Layer 4 of a small transformer language model trained on English Wikipedia (8 layers, counted from 0, width 128).
A neuron adds its activation times its output weights to the MLP's output. To switch it off is to set its activation to zero at one token and run the rest of the model.

Output weights of the MLP neurons that the questions are about. A number n stands for (n - 500) times 0.0024.
n5: 459 526 451 450 606 441 454 439 577 494 408 576 477 248 691 514 677 515 300 521 853 599 505 664 483 425 640 358 521 466 447 428 571 508 803 674 525 532 434 462 319 600 486 494 601 604 479 427 367 422 414 517 510 380 535 734 587 725 428 642 464 554 375 545 767 616 778 266 336 377 581 332 692 405 490 614 430 698 410 489 510 575 407 493 590 778 529 406 427 460 504 421 538 583 516 321 507 598 588 336 506 489 389 434 429 667 451 660 343 592 444 455 580 528 529 437 477 488 529 477 402 353 534 330 363 538 637 588
n34: 501 494 692 371 357 440 297 716 335 512 323 648 559 542 619 592 510 592 584 300 404 428 503 484 448 619 306 580 445 510 494 593 686 414 191 664 656 607 575 561 702 473 679 503 483 542 483 528 680 526 470 542 712 688 568 516 600 380 511 394 583 519 661 284 556 721 492 432 651 329 285 605 622 505 500 521 313 435 445 427 500 272 762 592 647 463 453 451 455 615 668 461 571 644 441 499 369 372 496 573 325 578 433 528 417 266 511 535 591 621 284 542 484 480 982 412 572 351 609 554 537 380 507 394 246 583 444 470
n44: 488 509 579 535 349 531 384 398 555 778 428 664 551 643 522 677 405 520 285 393 516 638 629 647 405 715 708 310 434 450 424 445 853 388 577 604 560 434 466 518 689 282 712 327 585 379 422 529 406 494 749 310 495 594 459 371 412 405 583 532 405 606 425 560 454 572 590 383 217 463 723 633 535 643 602 491 651 561 469 548 541 444 546 599 617 749 632 592 432 272 454 664 611 430 367 428 470 399 457 536 299 680 598 729 398 522 434 607 598 511 428 515 410 536 510 604 610 490 502 629 693 557 801 409 599 493 501 572
n49: 610 434 519 456 390 384 729 602 629 596 640 555 418 450 491 770 489 606 468 257 575 612 704 665 570 472 477 689 397 629 540 302 419 432 396 451 515 782 548 777 631 279 417 314 729 606 426 463 388 481 617 446 538 460 524 712 550 414 425 650 293 326 651 437 343 534 675 444 498 186 538 536 367 374 527 500 489 531 369 595 492 513 592 449 528 646 380 562 531 486 625 327 405 494 691 418 620 643 607 778 551 480 418 686 426 811 150 747 647 495 708 386 349 292 407 596 525 417 545 464 681 148 791 502 400 468 316 215
n101: 296 567 368 553 413 555 701 555 520 593 519 544 548 677 314 555 594 531 432 358 579 459 632 725 677 346 736 629 424 403 541 551 600 496 469 437 341 510 248 696 336 505 506 332 457 435 561 549 669 578 616 667 541 713 437 507 507 553 485 527 573 577 658 553 596 734 393 319 383 448 481 419 419 324 465 503 202 533 522 575 532 526 566 587 555 312 347 469 445 306 292 535 588 513 584 621 327 402 590 586 501 280 477 437 470 387 527 551 421 574 695 393 345 522 605 473 540 540 305 587 262 589 582 541 397 526 366 511
n119: 512 461 489 522 588 492 514 506 358 521 633 647 501 518 516 666 638 472 403 658 323 573 478 264 403 374 490 613 500 333 444 486 419 332 233 383 550 688 619 656 612 702 563 599 516 525 327 455 541 365 491 591 700 597 605 319 822 540 491 480 531 682 528 452 468 547 486 457 511 437 395 518 694 499 492 580 620 458 567 365 701 716 545 349 526 492 367 409 589 359 708 171 509 616 474 583 547 673 626 393 517 358 783 518 508 509 413 542 475 441 620 590 447 664 444 417 665 606 413 599 480 496 632 360 476 508 578 562
n137: 522 686 556 652 670 372 638 362 428 638 371 372 271 238 54 584 628 493 703 481 526 578 512 336 645 599 590 451 537 842 334 542 488 703 611 770 607 671 407 376 728 662 430 414 544 170 549 583 345 652 569 391 311 420 428 488 573 465 558 539 489 479 389 491 223 501 493 720 747 559 385 371 384 437 583 588 478 488 438 178 575 458 588 638 537 421 607 571 407 557 689 817 479 359 692 432 765 736 254 459 341 625 759 530 788 354 404 598 521 600 660 620 573 241 469 481 655 305 579 411 551 868 374 503 315 839 728 529
n143: 579 357 490 496 468 368 383 442 483 554 393 441 456 415 487 452 703 396 819 455 334 447 651 514 629 517 564 383 650 645 584 402 535 392 228 565 651 465 422 537 434 447 516 297 625 457 452 571 375 385 529 356 397 389 365 399 473 534 319 467 803 496 533 512 249 559 550 333 514 455 466 522 464 503 491 275 412 449 388 441 437 811 443 509 381 345 375 395 345 612 542 357 562 670 460 436 424 370 512 611 457 533 529 343 525 415 574 356 299 762 470 583 631 429 785 404 409 490 584 571 583 416 443 463 545 544 288 451
n193: 459 158 411 502 602 480 713 428 513 492 629 610 551 535 579 536 455 695 495 316 417 353 495 241 469 616 568 568 403 522 484 648 493 545 349 451 588 419 498 511 451 531 616 610 243 511 428 337 412 309 374 365 382 428 586 394 557 677 339 572 523 627 301 576 563 431 430 590 553 567 601 563 501 474 294 429 583 556 661 365 387 610 557 409 603 321 422 375 563 467 436 377 509 619 526 459 397 592 570 316 618 866 461 612 484 401 451 681 419 319 549 433 336 486 320 452 474 623 493 513 564 633 398 592 718 385 421 559
n208: 575 693 478 240 350 353 540 336 622 360 534 371 662 501 426 507 521 630 494 393 689 478 723 568 373 296 493 427 527 537 480 468 553 529 363 400 641 601 478 598 316 581 220 540 660 703 611 453 405 674 490 349 526 566 621 697 629 279 721 570 384 309 668 454 572 480 471 596 508 505 627 465 415 741 393 397 406 625 522 455 592 505 452 493 441 444 541 542 423 415 215 477 546 822 491 464 504 567 594 645 507 449 431 471 463 612 520 600 304 426 388 715 489 362 837 556 426 536 521 593 583 280 545 481 524 581 428 423
n238: 461 582 415 461 453 645 492 506 555 486 218 501 563 473 778 512 365 441 497 452 457 375 463 371 447 410 523 407 542 401 531 463 519 371 511 467 516 410 646 621 500 593 566 598 440 526 399 407 452 530 559 598 563 591 435 469 710 463 573 682 528 485 346 446 591 716 785 621 403 733 598 728 301 74 478 338 497 506 687 424 545 486 430 475 549 249 728 656 703 359 824 344 376 558 397 442 284 572 479 480 485 451 663 598 512 513 469 713 534 419 455 371 524 515 534 527 456 434 543 349 626 430 516 359 521 489 519 566
n252: 439 360 488 646 485 403 430 305 362 486 444 516 388 698 514 546 625 403 322 621 500 542 508 464 398 403 439 566 467 500 445 605 764 535 403 729 315 668 374 170 712 563 565 519 453 707 631 699 746 272 568 421 532 537 423 630 772 478 499 450 607 552 386 519 657 503 393 568 799 399 487 647 617 651 695 589 408 639 453 372 475 465 520 590 554 655 357 552 492 613 589 405 690 398 702 477 233 421 765 526 244 639 460 461 388 663 243 451 566 586 386 655 231 417 410 428 678 563 579 464 266 231 819 470 423 677 482 635
n256: 458 736 419 612 561 373 412 558 384 556 553 184 314 425 596 514 785 290 593 553 590 451 754 448 591 611 382 501 555 356 445 343 249 553 439 344 526 178 543 594 433 574 515 546 339 491 345 452 502 432 690 561 603 536 517 585 511 502 381 720 462 426 536 288 400 651 504 477 427 510 552 570 630 448 679 817 519 132 397 441 423 466 433 616 382 482 310 523 421 464 377 518 474 764 589 511 540 528 547 380 451 638 441 453 379 583 690 328 389 421 664 584 428 525 225 525 404 624 528 443 482 472 581 599 629 588 604 569
n301: 636 351 297 401 349 461 639 643 414 634 453 419 506 575 223 491 340 718 445 470 439 405 530 620 568 393 327 542 587 555 243 404 478 527 653 491 385 457 410 624 495 358 457 607 625 497 431 292 458 466 532 619 552 490 425 464 795 583 594 457 272 649 389 408 572 636 625 573 557 697 500 525 429 389 590 336 519 639 353 336 241 406 297 594 478 499 345 782 540 474 584 406 376 464 542 586 615 528 576 401 349 432 450 521 580 505 475 533 469 431 658 588 538 394 285 614 459 436 539 517 624 488 580 502 313 466 581 486
n306: 545 409 512 496 580 765 572 435 663 486 328 184 594 470 453 441 790 460 397 383 861 402 393 460 357 327 306 390 456 712 542 173 611 549 645 625 458 522 469 373 501 383 515 656 363 534 397 490 358 887 557 481 654 759 481 644 518 371 759 426 391 481 348 467 293 664 680 471 575 495 689 369 336 491 547 565 290 635 392 570 485 409 554 417 603 587 551 587 275 428 365 452 500 428 342 630 584 686 576 369 474 557 434 168 598 617 259 715 363 757 592 579 433 474 685 478 451 451 567 607 447 482 404 327 485 394 599 450
n310: 636 519 355 534 395 310 480 299 642 573 386 733 569 424 488 496 632 384 563 264 468 468 494 494 440 317 311 715 634 574 726 475 615 415 585 705 486 760 482 583 699 634 601 611 436 601 532 443 425 401 569 518 367 619 635 444 471 571 546 500 486 499 471 306 358 474 628 540 655 553 651 466 378 516 475 561 625 611 399 390 465 629 440 496 312 611 507 320 384 520 414 620 523 590 694 677 481 770 556 256 630 449 384 390 529 474 317 351 345 316 553 503 344 660 212 563 367 488 546 438 532 524 512 431 616 506 388 630

Each question names a token from some text and the token that comes next. It shows the activations a of the neurons there, in the order above. A number n stands for (n - 500) times 0.017.

Then comes g, the gradient of the next token's log-probability with respect to the MLP's output, scaled to length 1. A neuron's effect is roughly proportional to its activation times (output weights . g). A number n stands for (n - 500) times 0.00075.

" a", then " day"
a: 514 582 504 498 505 532 310 538 489 548 496 526 503 515 495 501
g: 465 499 689 751 548 417 617 584 612 614 524 440 391 531 720 658 604 581 699 376 709 371 563 335 615 692 596 691 447 547 493 538 525 530 455 356 607 537 487 334 424 632 751 615 802 387 424 525 250 505 463 488 546 634 444 304 640 569 319 489 416 485 458 481 404 322 551 402 619 590 560 602 376 362 459 406 589 408 352 583 590 684 475 535 495 478 759 498 479 442 538 431 526 467 542 456 599 590 720 514 733 387 457 431 551 263 666 669 491 524 538 369 332 418 529 434 411 701 338 388 581 402 546 624 652 670 511 432
Which two neurons, each switched off alone, lower its probability most, in order? n143, n119

" Ever", then "ton"
a: 636 519 498 482 526 504 481 509 501 486 501 476 507 534 509 497
g: 722 284 273 475 299 498 675 282 654 381 598 578 393 398 604 603 739 495 485 552 453 724 757 642 396 379 470 621 577 405 514 436 470 459 533 588 591 347 629 619 568 583 541 580 373 504 335 474 441 574 476 380 456 388 499 637 383 401 462 478 604 395 560 466 418 364 669 455 457 361 453 444 455 638 725 597 606 428 549 438 648 543 702 566 539 463 435 265 625 659 588 368 663 538 655 598 653 616 502 626 365 413 691 394 596 514 615 636 399 535 538 471 551 664 419 278 636 589 647 357 567 479 538 358 231 667 493 446
Which neuron, switched off, lowers the next token's probability most? n5

" their", then " reserve"
a: 508 319 586 499 500 502 498 520 488 458 511 495 503 499 492 453
g: 319 440 371 544 300 453 517 565 656 521 689 595 415 632 630 541 466 464 241 574 512 750 363 285 596 476 313 399 388 517 617 679 585 558 587 513 266 520 393 342 563 528 443 646 294 525 252 674 428 649 525 678 371 474 401 736 528 482 362 429 460 414 384 489 340 436 314 634 515 541 588 450 714 636 627 498 554 551 254 555 338 574 467 688 612 442 405 272 480 484 570 501 391 479 444 604 463 572 605 590 588 451 683 615 368 345 471 349 578 585 612 514 409 435 447 370 533 580 555 446 587 405 652 423 432 550 744 325
Which neuron, switched off, lowers the next token's probability most? n34

"ur", then "ray"
a: 505 470 503 483 587 501 494 506 448 500 501 498 501 509 495 498
g: 491 438 322 568 656 538 624 603 338 510 392 552 467 447 419 468 566 562 539 408 325 667 625 396 626 377 460 631 569 543 585 546 534 555 378 496 487 614 648 651 592 488 732 358 737 477 416 427 408 364 483 675 521 575 406 404 438 672 450 289 688 749 470 388 503 797 667 465 710 526 655 445 720 493 579 543 281 495 574 415 374 611 624 698 583 407 451 701 332 699 556 506 555 465 603 511 642 632 496 421 714 554 521 453 331 426 772 491 531 481 743 468 330 547 505 445 597 454 499 679 424 641 584 702 506 402 542 546
Which neuron, switched off, raises the next token's probability most? n193

" out", then " on"
a: 508 466 501 503 492 513 406 497 512 528 519 476 507 491 501 513
g: 691 301 653 539 420 554 509 545 503 382 524 214 476 559 597 512 196 493 367 505 461 472 451 481 435 379 563 403 545 454 479 496 493 489 450 675 757 472 580 403 399 461 402 487 622 498 511 418 516 601 476 743 563 500 302 287 446 546 322 488 393 609 471 580 621 513 571 619 628 594 646 818 456 619 479 605 354 474 566 271 468 459 681 684 631 633 292 496 396 577 751 525 581 542 619 474 553 456 525 502 307 465 378 334 390 612 699 575 535 420 232 619 465 458 415 456 588 543 515 524 501 555 857 635 602 311 570 589
Which neuron, switched off, lowers the next token's probability most? n137

"-", then " Tech"
a: 561 497 622 497 498 505 499 495 497 495 517 500 480 497 494 496
g: 351 590 538 183 479 540 469 382 526 478 486 458 372 713 694 582 594 702 393 633 403 445 415 281 410 458 441 589 526 423 346 706 597 455 441 648 430 586 619 516 591 358 521 604 499 229 646 516 446 387 578 548 656 418 520 405 299 406 553 488 387 566 441 633 624 723 446 365 352 671 495 432 415 384 629 684 457 584 598 420 524 402 337 591 666 457 549 459 570 738 435 452 517 390 380 367 510 498 456 430 456 706 654 351 620 572 421 513 171 387 340 807 476 437 689 487 561 601 545 404 379 454 456 467 654 542 387 590
Which neuron, switched off, lowers the next token's probability most? n44

" Coll", then "ins"
a: 485 501 486 506 522 524 522 504 502 484 535 498 541 483 539 496
g: 687 373 376 814 566 551 466 596 526 558 678 584 548 486 367 549 602 443 437 536 486 75 777 578 553 369 221 501 311 440 691 506 477 468 617 451 463 443 333 557 590 460 541 357 521 482 469 403 347 516 510 358 515 657 546 358 639 527 373 401 545 356 644 533 566 603 520 380 473 535 512 638 513 462 413 692 451 418 735 656 457 605 499 442 380 430 658 404 402 621 379 563 296 345 494 599 659 530 391 380 459 690 447 594 420 408 566 541 504 615 451 676 335 550 481 582 271 623 548 509 341 518 664 390 562 770 526 565
Which neuron, switched off, lowers the next token's probability most? n256

" for", then " Su"
a: 481 507 494 487 501 470 517 428 477 488 668 500 469 500 493 511
g: 599 587 433 553 300 429 475 542 457 410 662 563 526 726 374 495 512 512 520 187 543 491 432 689 645 571 519 499 212 564 608 563 453 644 639 551 458 687 551 462 475 398 491 425 597 510 633 362 209 559 481 549 401 522 468 496 625 675 435 443 383 588 372 475 398 514 572 539 489 686 692 300 606 501 238 455 549 408 395 566 456 560 556 377 523 410 570 505 283 552 484 541 277 571 486 719 449 446 783 560 529 490 338 512 281 722 487 746 357 446 625 512 487 394 560 413 332 346 354 343 498 288 686 498 489 662 390 437
Which neuron, switched off, lowers the next token's probability most? n119

" every", then " episode"
a: 500 487 496 494 485 507 508 500 591 493 500 576 499 491 503 478
g: 492 545 358 699 673 388 470 380 570 337 469 398 485 639 507 279 520 421 475 581 460 542 431 433 543 483 554 533 471 430 398 477 497 551 685 454 319 303 551 343 473 534 587 399 619 555 495 246 502 268 302 582 525 536 582 597 269 482 641 584 454 591 420 689 447 440 334 752 618 494 501 549 851 606 384 468 615 315 667 390 508 663 446 642 520 497 660 636 608 246 543 530 541 416 372 615 544 891 656 511 564 472 505 403 403 581 491 659 498 503 328 465 426 499 365 510 629 575 564 663 429 723 534 487 698 578 544 501
Which neuron, switched off, lowers the next token's probability most? n193

"s", then " until"
a: 491 507 503 478 504 503 522 508 492 460 522 490 495 500 502 478
g: 516 491 603 573 290 473 471 457 465 731 450 459 350 550 582 697 315 639 436 437 276 478 420 558 631 482 573 405 682 395 535 570 384 233 468 609 766 337 527 380 578 571 604 368 230 373 509 349 399 346 418 337 518 272 409 530 637 451 590 632 503 526 455 591 467 414 331 417 569 556 385 442 358 621 503 457 449 447 476 408 544 403 420 733 528 610 412 243 437 663 679 753 643 653 634 313 588 575 602 358 529 670 412 469 381 643 595 406 449 437 469 642 595 529 449 327 664 478 436 623 623 564 596 636 639 452 586 560
Which neuron, switched off, lowers the next token's probability most? n208

"ston", then "."
a: 508 522 524 503 496 497 499 476 496 334 503 499 501 499 514 464
g: 524 530 746 496 613 618 367 622 372 534 496 512 637 269 442 657 485 526 655 534 337 377 535 537 546 652 397 445 678 569 608 667 401 411 439 579 598 688 504 338 540 687 407 498 636 449 532 540 627 439 635 446 516 482 529 489 281 486 592 424 721 474 367 800 528 503 276 366 289 552 472 815 388 609 620 472 516 267 531 456 425 490 456 369 616 493 643 322 274 661 387 346 616 549 672 582 483 413 558 496 520 532 618 509 602 340 314 332 368 572 243 497 549 473 452 381 662 499 548 446 581 404 461 327 498 452 516 303
Which neuron, switched off, lowers the next token's probability most? n208

"–", then "0"
a: 492 727 537 508 513 501 511 507 484 494 499 501 497 503 495 492
g: 476 365 227 500 498 656 368 576 642 371 648 551 402 452 500 484 828 588 407 512 641 521 491 729 506 435 655 352 508 826 766 461 471 518 645 764 295 430 477 679 451 396 698 497 445 473 628 708 444 462 510 429 376 553 569 479 268 398 446 510 481 536 550 645 551 356 311 569 583 488 367 454 440 506 489 648 587 540 431 404 565 674 435 395 330 331 592 595 570 580 609 260 448 514 441 383 632 482 625 433 651 632 493 536 382 483 598 454 370 379 458 515 338 586 429 527 435 347 394 626 718 363 317 609 529 582 435 427
Which neuron, switched off, raises the next token's probability most? n34

"00", then "8"
a: 495 496 498 496 521 550 507 506 497 502 542 500 476 505 515 561
g: 404 505 609 398 434 465 442 461 399 514 354 529 704 557 370 526 509 452 355 392 448 386 508 441 456 326 507 679 321 357 446 509 511 584 609 644 485 525 412 470 557 542 353 474 446 518 358 917 258 234 543 459 374 741 460 439 456 480 420 629 489 669 619 301 580 471 598 473 549 424 437 635 478 491 539 554 350 245 455 465 544 794 479 282 574 426 424 576 481 577 531 527 362 422 410 536 577 562 389 574 644 488 859 563 458 548 563 502 611 348 482 570 384 399 592 496 219 515 313 494 425 567 330 551 253 629 403 351
Which neuron, switched off, lowers the next token's probability most? n119

" 2000", then " |"
a: 473 520 491 513 505 495 509 488 506 500 498 511 497 537 353 523
g: 521 405 664 554 472 382 561 619 344 586 455 393 451 385 485 665 418 564 529 297 511 533 494 504 616 617 508 463 508 608 781 616 517 557 423 675 641 193 309 451 540 510 455 406 424 599 565 626 551 323 460 562 493 465 418 486 475 549 677 378 447 548 400 403 767 582 491 597 436 374 598 514 485 605 398 543 416 302 530 594 537 376 524 429 533 497 538 529 425 830 518 689 538 495 497 497 410 715 368 479 345 320 667 429 794 484 457 379 486 558 254 641 502 400 294 203 622 392 423 410 626 558 310 792 428 627 530 466
Which neuron, switched off, lowers the next token's probability most? n306

" at", then " the"
a: 487 493 500 500 501 497 520 149 506 545 502 474 507 500 494 553
g: 554 311 555 339 618 411 716 693 441 649 487 443 578 340 502 625 474 516 391 700 461 688 664 361 275 419 484 314 592 508 458 414 428 531 276 496 493 528 586 380 386 686 353 800 288 671 494 673 498 555 520 531 702 456 393 470 490 277 638 442 576 221 488 382 602 725 487 334 652 317 476 489 578 534 748 491 401 587 537 361 526 510 402 529 564 619 415 578 643 477 474 589 575 476 467 535 597 481 361 569 655 419 460 572 628 349 313 451 666 403 486 460 436 523 552 665 634 663 284 603 305 528 572 435 518 523 472 439
Which neuron, switched off, lowers the next token's probability most? n143

"Member", then " schools"
a: 492 502 488 485 509 502 490 510 493 487 492 478 541 509 471 652
g: 513 444 398 497 438 580 626 446 489 417 622 469 529 577 493 442 259 603 615 543 419 402 441 419 621 409 425 515 564 447 547 464 467 430 471 547 403 472 424 398 457 619 618 513 677 364 586 452 603 456 298 348 488 593 327 407 667 481 552 470 421 262 534 443 438 637 637 574 527 676 721 692 411 385 531 758 525 647 503 623 477 808 427 328 320 524 433 267 788 487 883 490 525 464 535 466 650 430 530 365 533 423 348 786 435 528 437 477 676 565 502 472 545 705 414 421 463 469 497 353 325 526 209 377 354 436 595 575
Which neuron, switched off, raises the next token's probability most? n256

" |", then " Private"
a: 498 528 520 482 488 481 506 498 502 500 508 508 493 545 499 503
g: 513 426 555 468 222 539 423 708 500 493 687 352 366 482 311 392 602 564 541 469 338 353 408 325 251 584 459 645 448 365 476 667 578 770 586 557 458 584 580 479 481 363 409 541 568 464 822 364 615 461 417 361 603 474 683 479 526 502 517 766 302 599 366 403 519 398 382 518 544 541 444 467 567 487 567 445 624 504 278 640 370 531 441 561 306 501 284 305 488 733 548 418 536 381 407 622 659 491 625 269 615 643 486 578 583 551 500 430 434 541 400 618 571 428 374 271 553 455 502 407 415 621 453 608 348 356 587 697
Which neuron, switched off, lowers the next token's probability most? n301

" with", then " St"
a: 502 515 500 490 512 511 504 482 485 491 498 496 497 501 469 607
g: 598 415 407 469 379 342 396 532 603 600 593 559 525 537 207 463 433 495 376 336 492 409 729 729 389 577 670 607 373 480 461 369 432 540 536 521 611 630 389 624 592 431 374 340 643 560 515 434 395 698 468 325 293 579 347 513 643 701 533 495 481 446 390 442 462 513 715 516 519 433 767 491 511 451 384 456 430 605 441 527 535 561 618 486 536 402 526 534 519 258 310 543 650 550 574 713 507 617 865 598 510 413 510 588 282 569 478 436 505 395 762 330 376 503 492 532 433 584 458 307 340 245 538 549 594 520 562 255
Which neuron, switched off, lowers the next token's probability most? n310

" with", then " manager"
a: 540 521 508 494 521 487 499 472 504 544 492 504 502 504 490 650
g: 277 409 436 353 579 377 510 485 647 367 177 366 517 589 483 494 596 466 518 556 391 598 480 511 551 423 406 537 468 456 520 656 656 382 314 583 294 312 449 479 591 619 352 450 337 379 549 393 378 428 438 547 482 495 814 533 382 444 566 707 489 491 548 518 469 398 285 636 485 565 282 549 528 599 428 454 616 481 387 606 509 408 387 598 502 402 492 767 451 705 572 684 559 359 337 576 716 293 295 383 380 497 547 155 416 490 488 468 242 575 541 446 608 429 529 341 316 508 516 449 523 623 442 545 395 526 304 604
Which neuron, switched off, raises the next token's probability most? n5

" with", then " Wi"
a: 453 498 498 573 511 501 503 416 501 520 502 500 498 541 483 683
g: 483 548 484 710 366 425 406 460 484 528 639 570 536 562 390 279 447 483 429 246 535 350 509 705 489 725 440 435 312 541 311 552 534 362 476 400 503 734 442 640 585 303 556 583 529 156 564 512 510 557 644 477 436 461 292 648 689 669 651 518 466 710 563 484 539 594 656 521 495 439 846 399 621 495 320 480 449 432 357 420 592 469 499 435 464 446 584 644 462 440 436 331 487 551 445 501 354 672 533 611 465 459 476 593 327 689 601 515 636 512 560 613 399 431 631 545 320 533 337 529 397 304 561 483 488 648 689 217
Which neuron, switched off, raises the next token's probability most? n310

" |", then " 40"
a: 502 499 496 508 522 525 515 493 520 493 494 504 495 508 359 520
g: 527 707 489 345 686 451 471 610 763 602 541 549 445 508 472 392 431 491 427 574 494 439 361 389 533 534 496 429 609 500 283 453 308 605 503 321 538 565 529 677 609 449 540 498 376 681 703 579 569 556 477 530 525 568 178 722 661 572 388 382 539 453 591 482 738 419 597 385 459 620 518 548 262 544 298 483 512 698 502 637 426 373 378 441 277 500 542 536 642 423 413 467 549 470 519 414 318 417 180 608 604 447 579 440 541 611 527 288 515 645 231 561 464 331 432 527 441 501 407 323 540 307 352 474 636 253 503 636
Which neuron, switched off, lowers the next token's probability most? n306

" two", then " days"
a: 501 499 505 481 413 501 447 498 493 501 516 480 443 481 482 513
g: 434 438 602 489 525 519 630 407 237 538 443 677 465 735 396 605 507 615 451 790 499 388 667 397 542 468 801 615 363 330 415 505 304 424 516 560 628 559 584 486 356 496 635 567 662 328 504 515 673 343 519 365 656 587 600 364 536 594 407 468 508 580 652 495 308 485 572 352 392 478 420 600 414 349 745 453 560 442 352 441 680 628 472 566 424 442 492 471 435 421 395 587 310 552 579 475 572 478 418 591 804 399 516 595 621 522 626 624 378 591 637 364 419 468 562 567 490 527 405 298 678 353 403 625 634 202 324 504
Which neuron, switched off, raises the next token's probability most? n101

")", then "\n"
a: 506 500 520 499 500 591 516 509 508 503 539 490 515 519 488 476
g: 471 639 410 525 242 575 612 425 362 432 390 456 397 406 472 475 580 560 448 563 452 384 690 777 710 722 593 614 349 375 394 378 544 434 493 362 541 462 354 591 336 304 494 532 461 508 449 482 353 615 493 654 444 657 441 475 487 553 418 386 724 554 572 437 492 600 535 511 370 489 509 677 458 612 463 391 672 550 530 394 388 529 681 491 478 385 624 766 387 487 734 439 608 311 432 617 308 408 764 550 482 391 641 535 357 363 420 470 629 272 553 511 490 758 457 684 465 255 456 580 515 414 356 532 545 674 293 608
Which neuron, switched off, lowers the next token's probability most? n238

" was", then " released"
a: 516 512 472 495 507 401 498 501 484 503 501 549 485 516 492 512
g: 357 537 480 768 418 455 401 582 447 477 536 342 421 663 474 531 609 251 577 506 429 479 362 589 742 682 565 391 427 585 323 676 522 574 606 565 543 539 461 521 633 679 381 407 506 632 398 345 425 313 488 656 621 382 483 306 465 621 543 340 663 598 603 667 583 573 761 590 362 687 719 601 589 430 546 507 524 331 594 543 344 535 509 575 508 527 666 739 563 523 451 497 463 449 331 491 314 533 433 312 499 485 443 396 759 785 485 427 574 480 488 625 342 646 573 578 606 608 498 525 321 360 426 481 670 641 530 321
Which neuron, switched off, lowers the next token's probability most? n252

"nce", then "s"
a: 488 468 504 368 486 531 497 495 470 497 491 377 487 504 476 476
g: 458 561 592 615 521 683 600 595 375 579 481 361 409 422 437 402 294 403 285 414 547 323 465 746 330 442 504 281 457 596 550 585 461 588 368 497 643 280 647 612 412 232 454 236 560 475 363 614 447 561 562 447 340 719 600 580 525 598 444 554 393 530 636 248 349 528 383 439 581 467 372 403 435 465 301 511 470 517 576 592 348 381 565 725 555 463 495 570 444 418 156 445 604 429 329 501 461 568 502 314 478 480 576 523 323 539 594 498 582 157 585 434 482 479 657 454 573 666 736 452 616 582 492 421 444 516 409 486
Which neuron, switched off, lowers the next token's probability most? n252

"ta", then "ils"
a: 502 496 497 513 501 502 565 478 447 518 524 492 514 478 503 513
g: 498 469 650 594 455 600 484 410 296 391 611 335 601 391 400 516 504 598 443 374 522 537 338 587 786 507 581 372 485 369 487 390 278 485 452 421 784 649 353 373 447 591 670 549 633 336 723 499 535 533 448 505 414 650 514 662 804 414 448 526 383 449 503 451 599 442 366 517 549 473 436 322 361 483 416 541 531 359 687 546 384 497 625 664 501 523 657 516 441 725 470 425 341 520 443 463 504 278 631 345 607 728 527 514 423 511 387 473 683 458 407 455 589 449 433 767 321 564 590 613 591 766 397 707 650 385 384 401
Which neuron, switched off, lowers the next token's probability most? n137

" |", then " Founded"
a: 486 519 491 499 478 501 486 493 484 503 516 499 466 486 507 513
g: 447 475 527 459 672 389 408 481 663 429 543 481 656 431 454 479 405 570 726 622 408 695 446 530 621 633 446 567 538 415 626 854 539 547 687 477 465 613 657 379 552 567 373 336 396 427 713 220 679 409 354 348 436 370 644 470 471 531 371 691 541 582 557 369 586 236 515 493 556 716 621 343 520 504 438 606 422 631 512 603 596 597 423 582 236 496 396 478 551 367 629 603 584 463 568 394 387 516 637 438 513 510 429 549 366 332 306 559 322 532 618 252 312 566 580 292 491 528 449 580 449 568 367 650 449 433 480 723
Which neuron, switched off, raises the next token's probability most? n193

"\n\n", then "He"
a: 578 494 501 528 498 502 511 498 504 496 498 491 480 498 515 511
g: 415 491 769 483 299 292 480 538 620 705 596 578 492 637 397 605 667 554 344 341 384 513 764 349 401 466 465 456 629 532 656 448 296 418 397 522 543 634 549 453 455 381 154 418 602 423 403 610 604 616 390 159 457 632 490 591 526 532 522 598 522 580 580 442 661 522 399 389 387 563 456 523 547 382 392 384 519 244 222 692 488 262 532 403 463 595 499 394 499 585 427 440 682 618 469 459 479 529 577 707 608 464 456 485 380 537 433 337 360 491 641 351 482 469 675 437 388 391 499 270 536 417 492 440 477 318 439 459
Which neuron, switched off, lowers the next token's probability most? n49

"ite", then " Fin"
a: 504 498 500 541 506 518 28 501 503 481 442 503 519 498 472 496
g: 557 420 357 504 387 317 506 517 572 507 435 618 542 570 514 648 459 481 237 545 413 284 413 592 583 516 342 446 456 424 587 433 324 381 453 345 502 509 507 626 592 263 354 441 415 335 422 524 476 736 605 614 414 544 407 402 667 625 776 466 258 612 544 309 637 602 495 533 457 575 740 375 448 513 578 409 533 262 462 425 515 641 341 388 528 361 531 578 315 579 291 443 473 500 539 485 492 599 771 467 691 620 613 561 580 586 630 504 725 507 659 407 621 531 533 567 441 471 694 339 596 189 523 490 643 560 581 313
Which neuron, switched off, lowers the next token's probability most? n137

"oo", then "can"
a: 489 482 480 493 507 498 493 497 526 507 530 486 487 505 394 510
g: 401 783 448 520 557 788 608 340 352 398 543 455 415 556 688 615 669 527 448 365 756 533 773 315 297 403 571 505 467 607 652 332 484 435 669 724 550 454 579 410 503 421 622 519 474 657 787 428 562 864 705 353 548 503 507 589 491 681 528 585 504 501 505 473 606 392 542 540 472 687 312 429 436 263 547 598 594 541 543 320 527 481 434 673 440 654 542 624 416 565 567 509 440 521 317 422 396 395 715 450 556 561 491 641 479 571 360 484 358 584 517 446 499 486 581 655 493 521 526 522 663 543 514 360 330 499 490 396
Which neuron, switched off, raises the next token's probability most? n306

" began", then " his"
a: 490 479 505 486 483 493 276 514 500 506 522 477 506 527 508 493
g: 420 516 427 356 540 309 511 348 551 624 416 269 500 291 343 497 631 712 601 425 370 549 532 366 406 421 450 398 586 669 400 471 523 231 496 601 725 440 464 518 344 627 408 500 273 584 582 711 523 461 577 334 489 547 523 475 325 432 559 538 599 381 472 382 585 452 422 498 484 480 547 646 629 309 524 391 415 447 264 608 520 561 498 403 599 540 554 614 636 619 472 601 635 537 578 515 657 643 413 840 331 455 556 580 464 360 441 316 706 271 654 483 384 656 569 542 732 414 367 578 463 331 263 435 380 415 400 519
Which neuron, switched off, raises the next token's probability most? n137

".", then "J"
a: 533 485 492 722 543 533 477 365 501 524 484 482 516 504 406 502
g: 508 603 435 541 405 660 586 478 585 479 469 329 442 751 259 723 361 325 625 374 477 687 638 407 514 526 506 510 496 413 702 430 484 430 372 416 573 664 625 592 646 373 462 335 739 644 349 593 510 330 659 618 492 514 457 561 705 738 556 634 498 445 596 401 480 490 328 394 367 556 397 531 515 637 609 551 470 308 554 560 531 528 657 553 545 316 455 619 486 378 429 631 594 492 537 302 575 493 646 588 542 608 501 467 737 398 304 487 421 546 497 304 426 530 706 442 503 491 509 630 412 722 675 802 405 296 616 496
Which neuron, switched off, lowers the next token's probability most? n49